Layer 3 of a small transformer language model trained on English Wikipedia (9 layers, counted from 0, width 128). Numbers have three digits each and are written without spaces.
A neuron's activation on a vector x is GELU(gate . x) times (in . x), where the dot is the dot product.

Input weights of the MLP neurons that the questions are about. A number n stands for (n - 500) times 0.0012.
n64 gate: 690366494382600705444461596453507547321276514421493424325544267472387469520504406683706496524500482527453609368388543593381314695577464431553423547343333727414677461537796571611429344372464504561401680342654246478275500578540652610382565461351432363445556338447557500528334450686511447532544446443497269377472629476486597267497461700597423596681757529566316535497567582507349233409432
n77 gate: 573494623473324437543542544464366560265464421506526228506588280592509391456527573524515382488403567377303570416485386584512565563488363442261570497401491460439297461485724592542369592440377623572456523609398506393288618503436521562407688465442461536371468562472455557649605503371443686404564473455483432680580533672544443506497443574416659512337470461430615518537406583494440572375431
n78 gate: 461402329547386442511457511442425245468500534385322406464493399580440734357647304485632489295486580538453325737645507475384352287368525420626412493272418287486470496400429593461629475471554330328673514403598486566259586575405528614277479603471396377535511309620621458418236313353546436728507540429435664503546601534489464461566529554380345450625675725551390247385652815486593504453522
n84 gate: 595403598384424507455410559730418444686480478304629292295421558494513490399576581568348366474742655538537517574467433423529480497547464494327461543510414480535379418469451467437533487431557527477392465867672673544561653582625516464414332569497441493436376474648546602262487437397381411483578567259610434544559450592595397765391427569491458464648467436395477422429690778741427564324493
n97 gate: 466648372727447588284453534409533609415738403572491566506361609503525497408494553338599406443378522509488513573403403406576659466563460578576427463576258471539497525474448494618422601689665337441436512372415423564497569435567475525509444491443556481638463601679540477407475397575562460607411475574586327619234519539361615543596525413372417325497317620620648375320365590625771475636591
n114 gate: 491515497497602453594532488615547565491550581568480376556478463477677345432635588542386592523539432362415512506287547420537416651479424478392529356563521425463656447300509517315357631459432568573410551630640549677423337444422541485653531474634386494319569535514424512555503506588453430429700547424676515486649738351471330570426351307574529683602465444473636580544425406370433547646633
n115 gate: 748482334450440543467575641511405404444673476528600776755631479599402524644539657572683554493551550520482604493296554518545486468478680493712333464576563464445655405368475465631390602468486389781668685551410413482468503577554370408411226493468489418630332381635412432726375479333458412597489489511571518463528568398535638199466673450517545412606528284594514330554657808410449589291657
n122 gate: 290527580533487411466665249622453609603408537447462517595506286475610566512503407497618543545566523532612680487553662510555646633769536479470409692433445648306531474507448431500605559510589636569461687339404698234564472531386601689418572396510261576560481519445431505644603362540474288689313523484306556582510289418572487737577520467574506340418704580507331584576487657454544384493527
n131 gate: 476761431346428569471468220386669488603484385520230818496408422465436577567435295442504366559492570426738365555589463536409405545595532317609345468358437500215628628429456720105395496391217480662460605651465488376467519592459560684460512552516580362647420484537704420460569335605605544524422642468469668195311528291364351484582978605451405652724544700475408441464460524577442378787382
n170 gate: 314366252379693534575337586363540614426455417485526511353439610478582511412250486543556668709609592544420462253290534504143623317543666371747470405474610671280486319496414590447492305428360359363287537453419593531469286514492402440602496728408587588591459787595346384692481390519647597332450462587360229656459542391489360463493534708624560616534636446396346548591463636531388572400416
n234 gate: 397435446349410447551384526383493470430481425643376504470422238424481428271605284285720375471590477655417500496492545496249544576715223413500415443522430485289371642593618530541500426702395421447222554431573711354489507486542764440395282455229194538522596718545590525403296260624575574409298391403389329507474481572578421493518586317570677511578376500362444562266496511633310379404345
n236 gate: 507365593577473664320537678533462380601420563583474470394519607497697580660603588650672604351535473465353497587517554406536480339592191635503664530604510326548289596576415411606410645553567487146523384548467346660645535327459556408633430510544616675686654530645563309507527420393473477591378597490453477589460420379444497526322676500509585424398387342514391581462572354608513446480728
n242 gate: 627462344091418306566424557513518541469487596589414500513479565555569451330513595429393439638570545479579567374478592516432497672458547532678289560522654435390597660415459538380386456367357729697463476451401478672474609659571459494465406431771468331540447444644531495585408456573522428344352433446434437436465586521531500453402544424453478704557582676568491373542269645296503506461567
n255 gate: 504439608402651462539447298583507564430278371511745671327593529547459500465424653469642618354471492594409320529702413671593433477488556357583337724552539558624486481426392560594850675635591603579347456565378556261592667668492593609413622601177380405602399537553594441538572349474372661523469861628228605482553474337470700545709421470570274347380541458477485389638705711538551709492557
n269 gate: 446497312253660407446571448423456515597540415478652550469538342553482506574472468648476506389462662648485594560503652441579476339597598372470518398539452611396592472392500558365598403647478423485451271509542591544700651500647314628620394454440436376544546482340512515494438426620500305475334370383553528547454636550427321631491574500296458610579503419619537726610294531379494590290478
n291 gate: 741638460597536472563448616427500492192600256556219732319313289360389681377673538410484532500291627504464602465313378516488310557549307400549678540606446620453553484367313632383452492344371621516425582245693441306733473351520568696681642325414448411616520397332444310512488504714263508321512634384424492373396379365612452385601640231365393847512448500356385579593571436532473699607269
n299 gate: 409691609450755057709203350546452546410633289513569563513528431629566576364311378688521356589275453411425521594424614344479294327637579368630463694316374191532324608561417363533396728588630542479413540371529360474657428365440504799580540281615458487621368537722442361592601316508513662534538395671277292608400349640604580690801312500418467587317366551449649332489223304546676437479483
n340 gate: 569812393637680433275460482394458231318280467429594451650584337568474508533522251203794651342343576352213496582576544660691214518766478443496457593539463382602447601267744662377469683518491451549674756449534574256245428475635736719407546343599513660555557591447737302680380240221610517531554491548286653243329398720513394666641728491393318570421588585334483582527552548558521744787429
n344 gate: 380701614242212614556577280645513243580388654532500377387568342417384664333446525560612445386201445413559514531464386745203491395426252425574438641288565611343740428500536733523581438568889659663504522383438531348422595744817549840450414264440572400596268491408679478276418486704518710427748723671299693478433197370473794447474734522563309339482545441564589275496362770290638482523541
n351 gate: 523621403536627532483289698416602396598544341380477480480383755488410599404628545467678472496691544466552488399412279532672457528488655371812621316597467267350634464442689425623345402460396480644272300358395245504528233530666721425476637583342488440630508551685326517631456520576726425452362600544421393313417779676433683339361662484619606480611631480950508387422563524392329500387588
n367 gate: 633382647456598621425380547484449491739399674478561666380697436588606488585598607474509529570509446564497439595465468573553435525461531436487404440392595377500418246337369453409541534453525522487400296521663612403365485464314469700333479497484566392734587596365547435491579487706440356551667516560458553352425551234497323516531585597447562559672648551449372460424466664455403599532255
n380 gate: 553471518632514362577594392727571509407585505449359537625495630574757593616500581483511457500549654412566459475480465497497626480450457537334503411455565600624545665367477693417480587409477664414559605703494565465567473638474520418423484571677688546404458486407415640591371500426309548676410543545451557574423471571401426492572617534535587531392660335334508411409517645512604517549537
n385 gate: 683610378333357602557644708445533554424454305687459524810614368567527507342640218429504500346362457556667729368343578559416416715314651464481553360337589440519739338741715473434558558639617668663611406407644331440267597526417558585352700673381512465474761584446685539508578352488446496629314363589548465214508586604589345508477601519380569462253605775666538504410534310382455547441574
n388 gate: 632496470630411384624764541478627411558552398392128646637394576625500343414668510325349324576468277389455526345260305578263654421557352613615368455456300534237514489458548522433548412622291399466522471557278438458466554254542710485615535790511556346661621416690463466718234329627519555466561676504419408582567507632526418368522485367559507286555496421462526576381496481496347579360489
n408 gate: 534509504409668648320483560635410708398405492431630600496377584633637749468374516478710587844583509508561873387395378622411572535315513520669343561504464367249710457393402444284478675599699565708317487342399330106526566733544376564297644444716328391712590368580255389788696401639362367465474700397471307384255682562556699176550440418548304406543591491685209551392585504404409409364452
n416 gate: 383577565596534542377718409531219213440458413561749365412300507389424768613703482324568570444478570467236415708442650812447594488488477330497436377466369590463175549504311492668588591282531396699606689485605451571197397602578477356634438591484290651618542564514603329812388615588385595639414481523533576533454312423534450549619500355657425413542672450559462403503474454705570604574485
n438 gate: 283613651416397444477438397461471576538564399556438605545444511549472334487250621343556319595521543513450622511438542469451506418657486606383547461568512629560416442488580472508517572656458508702500511613453414517520444455506553631573388550506545432530472459500361658564596478621589461350460551698372522661458803401483531442530614570346448508561483406603530484353486503302476500420576
n456 gate: 570675591386601470399538550818452335301458348454349773534492283366525609582339433741353470435528663224166325488343500483459392402775534523555483314430478634476551651430417517462285896382538547546488691464690325595659330700539454651584516379680609500399267525523663444429542513445487383466581479676468609661286475488437462150627945454347081375454631620410529578541463521364468407616594
n64 in: 500635512586510476539606548624432360386357510479457541374419400863382543487596581699670559440569639661253524523500466383446557569689497532464598555453326258457541469564254517538517645394366445503368645605360338567371543613507676446356448426503398628421557581608548557367528260466602293310319486415523429516360442470615449314417575555388500605500244247455612584622446435362464445340283
n77 in: 585382475599389584430580485398614500769423474318372730485360524539424532725500665541347401599503491618494603701410426580530527478563638614437485358491589633426534616513369512500540500377466478324664551491491621588650648544431503466608626454318411627663451348469558487384391432423644445478603528325433586571390491385524374524324549500543630482638515544578211560489637589500647590494525
n78 in: 478579544519530444341534582477482380386455560455601583601450471392500532455597465683726372522650621579571633562383398376489493666229452466524705466423438596449618455805441578590534422455451579302633385496526474703481894465329370533631294688473649523342552673354567590552199425391426341240451553675716400657578567765863403485286422563423463544489593681679478449470548548519568361576331
n84 in: 465552462627368614386351657503672558532510285396412588642359356391487500530500564434404402572484428422519477280559487585637484477523639733445605575674517546340781542523490612548503574413471578445561581345570369421628385549507660503623704378418526640540423468281580586674608536549574641428454376593402564497519597376372513433585581561600656417394474516503468687546411187513388360569350
n97 in: 443479451598460704384500618432648690443813468378533507476340576617420542553503583476574193618571744445442613641367490340523527568586335678461567575520370361379481651472443540449459540611480357215346641458315450632524487494524396503486423430607540585656547400535772618349500645666402477483524371453645208649520544539450480450457520456377567470416355668362473570428310605681448384431514
n114 in: 596601467314621246519293476558384688473424442634521512539471473664545564492479511587675497491500697567190500503472506384515440665754427447455461482405327522435469376506602539397561482527460476713263359611473476522426477474519518340324561485537412463442563485658784424524583430521545503332608476533408289613464543587542536515541518545475512608337436392494674530557458539610430506336558
n115 in: 416326556500444533541599569507557480464540556533558520662409551519236440619437525743484827474440523465520534567580413719526393437696731476532510480607575290733528447363415451500500745470331364507435427725545402568520567666480471592543396389510490480595226653583369525339710642520490405603537543477553592592658573364526655549426635437577487385595576406234507354497630447653579437608490
n122 in: 533531410490443551531728530395541376454604538523415690533411350403546400388406532507347517685423571619584473311449527493553639578596463447566487534372722387477584430535427577497661434390053625527523422245392441435674484414565321750473411523609450466461434365537400486667328550715463417429411409296548573497513234606490470334588370557472612444397369412288507621431368503365522534657378
n131 in: 416417375484419558496418557352613361400512283561274661508593326425327445602312212546593451492594355535717575413541467586580364323375427560567380373361399613342618439720440727406313593329435381369661559296504572617459582724267496682382360323363472191653271315606638510463623504529720791669405422658632715379362389336423573440563699606409376359516410438292371560500536459648398356313134
n170 in: 324453539669561514440805482778660543518418480281521446471371410476365455450619588430415583611576405541471413420388377684708412583624336603509465471479407621732356671715334731461546479575669377428458621614388419496460445500445742489568685302354421446479493461443390420382529514478657475467445770457432660569443407476340317535451500450350377706400303351595642816490277532337514478478424
n234 in: 551700487418507523582481671553351354573526447728536285437560544450662325479526387740760534514396496425792136351451508474478562621370425538506573605555504393522409530330452582291496651619624429646367677575420592584466543542355367433425447334686225530482209437649418565574658634507470285496682748727688611571589556514574638382529377716402540478452343451374530456586331284387504511565711
n236 in: 542464564529550260544635595643402333563461686586082579376321431531535565493761664391373525611623500606457341382522435335430542421555276648643622464413526445534497376474619610475436419511493507372570328322336714365652613412620355493447507595652429425630444304560458473440421714507376415374496346613659542466482457500486585384403379397546426415553226511580363629506475418615619525522859
n242 in: 523545591568635425447374450435487612503331307398395534541403484497540591513500605521406610766660624673466483579558630514623577555465588456483573500364539521165696635451406739134598527483619459738567595552450657469745552596573487325449726570562453411415246280459375562493562595459557540329452602507513655649551599614584330473503547618544580567631337582462443550609473645514555507400401
n255 in: 449511557261325331345347493515553414394452507899587289370451366260353414386616511454618541583486345235608500453511230455277474609435723497509518672555650561565462511539349482660415662589493328563665536547595518435629550719549566522649475345212422353575489625310766494530357593679559717451458560663352533504433325429611601724464582500587430367570611538447688442378507704601418541489594
n269 in: 478552558484468507500594622471519591554655522494481588526386459681391453557559546669584297566475470497617694541415712445309484353579523560582666559595571277582497374544289410497620391451741650474583666519459567477536372522612397487513407468599413428453526391500781441316507370396296179386484546345435532432510529488613341612273645342564436776471552526652587589428410555490460461404480
n291 in: 428426603485619407508454268805591504481599504346638388404525519352508610475531377547164492533544578485535457496419388280692357539594534135497455616421234571500275595290580595466443398519438384496386611647541417445672386358500667458608471606566657380437273319514325398702631404512599386697703577580598786603416450489664381455630714664479357310470477694433401477650742741504416659520531
n299 in: 784592360351508435393511651381623401332530608386541515257601434460680332563450457496795538607493666522336535452412504496668605408558690581596339611448492465493791670476380575656371575295226412348627394383526676593326584457512315572371536568589542300507631616369481487383577549580481617443608538296749715373579553617474420489467708686698635349696599469248508600514339538266518519492285
n340 in: 522537401587463237452642677463456537720240609266114574710231576729346417496541573336741458420373700126198444335638408362567396685360696390515518463724372744380440664566617709180546373495578583537342602597308486308328447582696477722454574364565372629579514356534568466732449418317491532472584256701552836312423427684573386441633678536338180514555486565486559630321419746177285620593408
n344 in: 316466603581432851412317475384253206207614447526599724445480442488429504555765620365542552405504625398534595347556513577671362552422589701437726470404659513451436602231580437364882475390662243368555508762475513766638504617552454504551273479595593762377483412547504634619290551491407395436474487576431361317687658410238342576393661708488663428454203681613689575564584636332353839595672
n351 in: 448596646652349481559379485447579405626195288576518645451676489704306631339640447709575626518783369504405442452546511530727377531573515448553600268563359368610436421379478523670526485764504473394556485667482336686462558364373710421436583511323447737427414336444459578263363466420674414553442511330629699420485663427568595395467639545489686605354375278504332422480612330626714805488527
n367 in: 620527506507341585521548712640574616470229432395451387605432246477513360535667497680382702487559300572490545371428462538497647514531436469558627469420718354411519578366312689442358433639446637677436434464374557472603366532479732480415506456559581462614450691579473545382613446731591624630338507514565611484466401386746425487520676547633423419493517534801483324406627554438614408393260
n380 in: 652548446465424382510522331440491861373421605481423516522464485393665564447478616529308430525451686597620535402589420456652550580432557284577385671500549565329618509523693566582604472459478465424459384427478615529307542404355431622253283606680519608430625528565491518531484333348412406634465586544596356527431592703450525534549447522397326459381459503468431283548618468615612417436408
n385 in: 493636429448428445475376480597474538385497311541467531551611300507534629436521267637681524313295682609686514530399361752544409451511328481469399559278650398440625599354510527259469575627469403669697490421574436817556533350370534718534546395584490347209531497494688457428382208559394718479570573503324524444688517411480493459527483534429517388449531591609599463558459397458549306553521
n388 in: 521486430599577457445267458635490461625275500613545521539396784432674476683500543442419472500503561341422400476500528415490562578143588559578656340393522623544480272376542640482623542595486617553375456571241573547557260771482497472362520190705479639490542434523374439612447489691549217664604709451389409527612394378696391744534528366490517374539507536525437279513510518600557422601504
n408 in: 508661575433851538530458525631635634447371460592683386533309638561814649527496504320475677447484300601567419423416319479545677386265546396524183529758517457561461500301455454755396674700437454475574306452496430376402564591543313492479624256594392741452380203644329535787462739424212554508572770429337367796450450656600521500370492325547537214683375555363405475474706462517624222555681
n416 in: 449497401486596541521606364459510651669394435641423382462464653374575763541603545468439666447559674507679336413642472376641676742679435380458611376587489486410385636486639408654777558603689638548300517530403446430556263516437527544479745381507387607569537443726578554558590452483432534600312818452458469503534510533534569659453650538394463585551473521409402547424419449431756548682694
n438 in: 478414492594481592523723596358646462506547414384509554412405607319509626755519426455528500552464319340356268503516538450491602554628403755503401714448672715640541678455500587494666506531607550497621551548672457439471512619369587544622566652564547563467522568480378484447453594355609640573516383675568590500325547395428585392445500525711429453575491487526525611255605494547560434653525
n456 in: 544488474471504611525557306676562471556565411374381607427550247531448387379312385471460299397981351461414326548545791590748296434600634481537264320739534688472511654694657569695329452618957459537657484696508528337566211346496504553488457564587589611441323508368553534682751557541524770537434373634515512445261480430496577403397504447519604383536614306371657488420460281644562488653644

Each question shows a token from some text and the vector x that enters the MLP there. A number n stands for (n - 500) times 0.0062.

" W": 557366417470365485584520563492467465499498475476552545452413534637472324514522532524425564532546487541583535443603576383581537537436499373253521507402547529509493480596399529506547458524506563429472500560491574478526525416550521420441458537481506569375651569376483731488401429466340381531469534421659559575562550488541276665439384481469596451487553419404458577349471454572506494411532
The neuron with the highest activation: n269

" Ak": 517357520465563493481515668440563514597556449526565449435500401426416550473590424474610438419396444557655501495487525502405442628541504703209550480609566523555434491504527536475489392487512478485475473490484557629343553409530607506415446471615469440417465406388571780483497497500466537545418478474517529680553520588440413508433387428399557513541527512506595553367523576559533463475448
The neuron with the highest activation: n234

" from": 590547287537508495500464516538563425524435447525611400546491438592458556491464484539593497363593516542546383639502557469559508375435518456196550506484498507466522527531470496499493545456561433490630511538429481401402638417505546654437506444440534440417464367425517789474488460417404532497550525515471556420537567511504446526554526502436487534542541515511486523660449574536421488508506
The three highest activations, in order: n78, n340, n385

" first": 522536570464386523486462467472544483479398468657577485527509406609482431426451413535538433618503522628469499468505529500485410529529532381177529642449571579543584509489470499522555441535438448497497512514546489502465649584546574540417519500418509481579461575416494801431473454661489512424493540676451571540430602509574503480543542591534531435610614459518549449486574519464501539525490
The two highest activations, in order: n255, n64

" Bulg": 501377488553570557551360450416472527493546424651522571447489521553490426500636527464506360430455525658578441335420520543506618551413492535307512558494527374488513528530632392543487541461500447488506403461389552563439620499471535596483447510546491476535416573554424955445512510437450518481478427570569579570732544587477524437356514494485434341502541455569559597328545506496472515377561
Which neuron fires most, and how strongly? n234, at about 0.65

" ": 503456367500403499582482487434536501495428516495441538504689507444509454457509348470443469546495486645472533411604530619557538499517482612158461570537466483509531563538487534472563402512476523520509555455474502478547553385453608618459549620562467456511532457424411757492527517574595548474470400398425607473458470443381431537471482520455601538562571590456607561437453511467485490441491
The neuron with the highest activation: n122

" S": 515371467433471375542474595477470601490577539402497493442462529711496491542533567474513413548531573458410541606481555407541561434468469646212492522580384534462440545516519560441562440511648547451520532513444501491557539440554453531475450564455540479511514557422543739457439460471437447477511330473705401627519542488525239617367494505441609588465494587445524555391495501502451442439497
The three highest activations, in order: n269, n77, n97

"st": 650564565487484544473478570536499475557454428520468568502374415455500647516472664484276579550432487576402534474541505503613554522576525462264565316476608472480465582403523432503556471505513532537475427437357565436458487487507601601404601484526444422429429513412559782500532340748462484481501670588477641442446604447525461578568463540427445462622490438469552445408461548386527506544469
The neuron with the highest activation: n367

"On": 595401443562577464523400492559551443371499488469484455438540396637471569556418691513533503483504516577435551531561510560403492497472556406189497614365527591516526467505528471463491494380520487470474502543415443592484445489554460569533519458449480559259511409387512790563550316503466492457574437542354494441605576528609502579494444464424556594504599595514483469504506622557426452581501
Which neuron fires most, and how strongly? n64, at about 1.3

" been": 484437258552503532540494465437451487492434404487534441600473442632508444419479411444597581481501514498491506529550458380485443484523470330154501566465462524435578452529394563429554491495471458531473433430551508518451644467465444601509531491567546529502448496493504731534515336551484506457546541632545512463397510527574533513501579522488454483538489518488458517666470491468468446490522
The neuron with the highest activation: n340

" Sol": 445296363530579519577442744390472529481515432637455519449431592461442526486575648484455494452565430510502489529511621393350512481533502703254490536520439508478452490505496481584446398425515459462415600503509565484673623513432397439590406522433506527545459407525488678392508578416624573563479276584472362657595526506413506473381421434534559499449354438488513604510454482570417567408502
The neuron with the highest activation: n236

" Province": 522455670443430523571493423465438480605584498573522483483528482480515449531495571460658379481543384664487543448484504505416505518424429552259618415543371460382544549539485589629530589474557470412472643536512455417391600555579690529409548546492483404445504559371527870464415618416461550558462563520537552433482599499452605488482594530455573425547384543509459428354546601519487509468511
The neuron with the highest activation: n344

" are": 592449346478612516542442568419560498523495406442475565473475518587502535281479596469418569556487541511515542456399506422631418580444515510207516401518461493452550537535465560430479549378455496552520608376572495509583571414550404553507560466503603541482477405472442805589498505523492408517537531613555620444487453432423526515569638494464605596524502554509509586673514529413423444481480
The neuron with the highest activation: n291

"er": 482767657516457459365434394582612390488474451641481623379425645519514303555385671446512526537486556548537565501461548534542530404494448492286527638497490419563492455642438350542407539678492482560462546515411433522430585421555491469500440368638549599446468429514459790496456402479443464449569496498382414598502479480377579459548348520408455511456419328477599526415454501451536530446500
Which neuron fires most, and how strongly? n97, at about 1.5

"ually": 321489428597494559382468364605590523446503472609485547534446525591405318364532575368504462562535534483543585416449496399472523530399532503294614570506425638469572532494419690448565527495354497577436602453519438578572383543445440493594568573480535535502563431312521782578387410577547555393538637536431569530373547451518423513529538577446513476559461619529452596636477585484521493564507
The neuron with the highest activation: n291

"wer": 382410518384559451476505506550598552488458453451473576507464499506404505447507604491581560512552544480503434446487568459408472504583515781279614541443487518353571438483504478471435591457407544505370335513505418478502632556586455462547449427366579409579527486418394776495588580501617598373417582507554433487637593354328531393526336438502512534614506385513483465490428424414412471532563
The neuron with the highest activation: n64

" an": 603497426609457523437568470449522497405466449493539480592504507448483540440452496441601485479416437629441541570465436506455488582529501337156540643534542556439557450550511547507486506582443478485449493465579536448441592440463437480500530474387506523516509609458497666531507537462607479445576459548468348585490595582474529397607367493446328442494457455516527541699518475490503490501513
The neuron with the highest activation: n64

"s": 486381463553586476392459580564499626558514477520454519428363615564531454622510663512476539682561508500360426527476485467483596489476496307222475397537434439430529477420288522424531546392415513480538590603562549495594469589517587487602492465527527566606498446528590661473475523507522431562559464514613413600352478391562367437468652433668438437442442438507480578490504580579460508481509
The neuron with the highest activation: n84

"arian": 543321467544560566406437360531566490496466448573601565562345693625399496668503624505524487477515471605455421532484593579505528490471474540276517416601432392437554434388420404509617455508478475539551471464503455452547633538499525544563494573562472519644395406609464842409528617457533487490611465493612525633483533378612531393340456416638426435592639463503438512403560507486492512511572
The three highest activations, in order: n115, n408, n438

"p": 348364488573526591424540526470566723548383507441353504378438565581538581479423619519483516555584530437626562394473573451513501465511436704320539422422556636467408496534403596375482426508498482439369497583378480481460548499550602551460396470404499479429492464415388812591589488620572423524449502507643343574543494342460458511528433531428552675494551505477479596417493548511469500450483
The neuron with the highest activation: n170

"lov": 402285357468567474565471479560506547554425374524457594509478618333495534587527715434303379555515541628535392258600536469493635526481450697404568453408405334372497382532376438498563515357405523510378462639382443537528514608525465513516441560493510404451457436705418785571471495542528503528450518558659466573613505557325434438441458425455456477431584567492529560450489460506469593444562
The three highest activations, in order: n388, n242, n84

" return": 490452486411381396596445579325496526483529444496496413539614563532491278473506516535561407547524473620549429528405541496517504400436526514235425576560562546404588526560502491463518548484521498442527513536540526545446575660475520532509410402304511563495494473543480795396548581491490515601392434585634456453522588473432502347618398479619574368626439481521457518477512393542370508521468
Which neuron fires most, and how strongly? n234, at about 1.6

" league": 588440570379447451521540494522566610439581428525585496542442519523486535586372575444604466532549447524494471391503523454485538517475551528204507637601558542521588523467612513590454589432605431404414465453575497438453565544488526495420580547488498530573462608416512707345490601459542645556556531478501518423498539544391477386641541571672586483498562568484528537402516529471439564396452
Which neuron fires most, and how strongly? n255, at about 0.69

" secret": 538521649494400531531382478462610487412549389676467477528654483560416467484579487492553394467454591654536486397492557551588493468340492531246578541475480475526588502533599438527507493511551424408483501482503480481506591534501420500523530431411525565497514420420432747539616557489536567613579396523501567451503640586599560305550459608488603412487450447532448519414587499579456422500490
The neuron with the highest activation: n385

" (": 543471323546469587490456503517443413524532549538558545508497512627539547415489531523419490456533467566492590481598463581476456380465436423195509497527457490421558490422474423384597424539639531454557366540459531553512555490529518498417406424446498554544409427488556811457487459572492498554475484400485609459469556353488464623451587485380519460561533555432625401652469474504529453474529
The neuron with the highest activation: n344

" legisl": 534413543542502514545433588403389630568550477589517416498440530557551427482505680480660380609440531511533525423514560560523591459502401562250470377551615452421627501450502461584384617512574464425460426454467406511508511536491413477506590586442560422350494526506511740402529595497561642508502473538503377440557544549411558360604491635495527600411469465458551545385523475543448458535496
Which neuron fires most, and how strongly? n97, at about 1

" for": 637412306523459385475443447486542464499385467486603472479363436622403481507503530550537534461556592451483430548515411528541539346490593541216410530518536465353519536460562503508487440411559472521644541496492523405445565523495550624514566514542484514474415454413478798514526531530495434502463545500439542485588389514579441527549515596427458471459616578481553460677434559465469567504473
The neuron with the highest activation: n340

" keep": 501569524497586467501466562435493479485463431499458454463607532662447395657473430521524436538467622687585381405464580514540383429389517560272405582503483452425587455438534470573518431440496443554503476502497491570519452540567465540543518354403491603476530348466544911439503469693546495510497575597489521532514588560533439575635438597569401487464438523518480565527435422501373500544400
The neuron with the highest activation: n64

"In": 600508414531521444540341464468593444390537469497474466453409587658536691564500536556517479502491570548395515575467512495395479418466529462167486530429463480606508492551516432438574496475519496509418392552426467521474473433524528596521519475423513560355529373347563820522441392517475510475563497573463410413560485555529478563557533478493427473442563556507551474481433621506384508537467
The neuron with the highest activation: n78

" he": 499558490440671504595430456521641535535582516486479363557420375633468495482521486482581486527509468468478564432503589527377319310452450454223580531460599436494504466443461468463522473528432484437435507517598517593464489309547620538507582523361480551474588525442468832436533413513566470474456538641505571492622537422474473370551479488376327561460598515485498523530527431532484547496470
The neuron with the highest activation: n385

" episode": 601466617361464572495461469476443485587562483567481447462592479457446474387437487552604384524476406566466569432556457485468480641474558576224564613399505505526518434422559551527340565550549533497458484550422370486397547509489615431376617545450518643478461530418464841553506561483487461449458388445460508459421608595431488515706439564569577442531409456533494381416419507521475470510433
The neuron with the highest activation: n64

" back": 524446529549359541417423478455583429489497364642477421501509556436436451530402533546454500371435510698544441599541485505480490427492558631202477464382614513464580463496525489537532441499507538436615473504512485406425532561524509545500459404347436527422518488366521707474483608574350627457422592556523553521519544572419482481598422572579525375583525505391465462466492458489523479538477
The two highest activations, in order: n255, n344

"ī": 475639728549538415467559299556543546636532455622586464460555510472660475640575511533450302485361548409535481543440531406461618462449491479242624488620576378525473506480463417531582573449484508506439478500553468603493465502536376434584544486581532565549541537485573814414490598419440488579493431517581540645458517476450534510437523337429538517580523432490572522502556525546501484447504
Which neuron fires most, and how strongly? n416, at about 0.45

" played": 540524335439453400445497656439596510497465344528624432567535528599530492593496381504620550483525493491477478487473468478461509404530571525261474605444517394483631475578439493485472588464579420520473533516562501491509613475434548615500632434517540621526444591439495833441559471555501478489528516517617640526480429489594431513586552570580576568539540471338496465554499504519483422444396
The three highest activations, in order: n299, n385, n84

"),": 519427342537461481491488558539431490544557583641471485644439419502515503377396594587413507514565534486568481418510470480442337320515530452198470447516496506472536525551590411484489523512613526477578489420489433592564598433541549505461547483441553544587396530436462772499485452471475557423478350428395557446510481411501456415465527494457420450573516526495441478704494492420428536594451
The two highest activations, in order: n456, n385

" Lat": 555360460501529505527493518539519465460555493659510490420469449483557469372563553480418345481531602645509419464543520446643516490388470710255638503546493376490481626534637434602583591440546510418411400473400459460422502533486481606616452467446529440533420508532525795477403422418498611511447507549499472603638581642386498554441446489391511327603454502444565594363485508543438481420504
The three highest activations, in order: n97, n84, n236

"or": 526430549461455524577484417561546540527470447552506664497489646508590451648490588434462534555567545354496449391525486470549526480454567414230572490600522597359543549591569500518611589467502492443387516595479372474534462518530594478439485450600505590508490406460515678552459649432425364623492473563389413663451659452345527325530606485512560476394347493504398537502501502494554539488573
The neuron with the highest activation: n380

"j": 346385413496508412485500513552547596552434417439455341543439537643514580677469572579479549497614508498571402452599581681646591606450437615289430511498515472477453468534388598437686387463480489430471477687528478535516361423447562492462546554508499533354544527493493731465445493518492465480509530535626452666368528396482342447281515425480532484451591496493485534438510599483526534492477
The neuron with the highest activation: n170

"ov": 437306571540444406499503425629451520582511339475552601352523459303570609648387772418429431469502539563601424477645601508384680607440429687344602482427541401405530486504325460531510451430440553482372529522479532600610483543527441585509495510571432421484545476511381654529398484445415465525507525508595583603583391484384469574526536459462500379410480559520590642492559420642576466410524
The neuron with the highest activation: n122

" to": 547383280477515427534502384529438522458439465524578444527518495725479604471492531521573528394512555562469443576497418453489470381467513329195456557477544572349543430524499521537517433405486452495557428503448510452429548525474438609523445476552467459447423413439493713501479501461481459477515627499446480475477559552476488490566487484482368454444617545544542498783438537487472523448545
The neuron with the highest activation: n78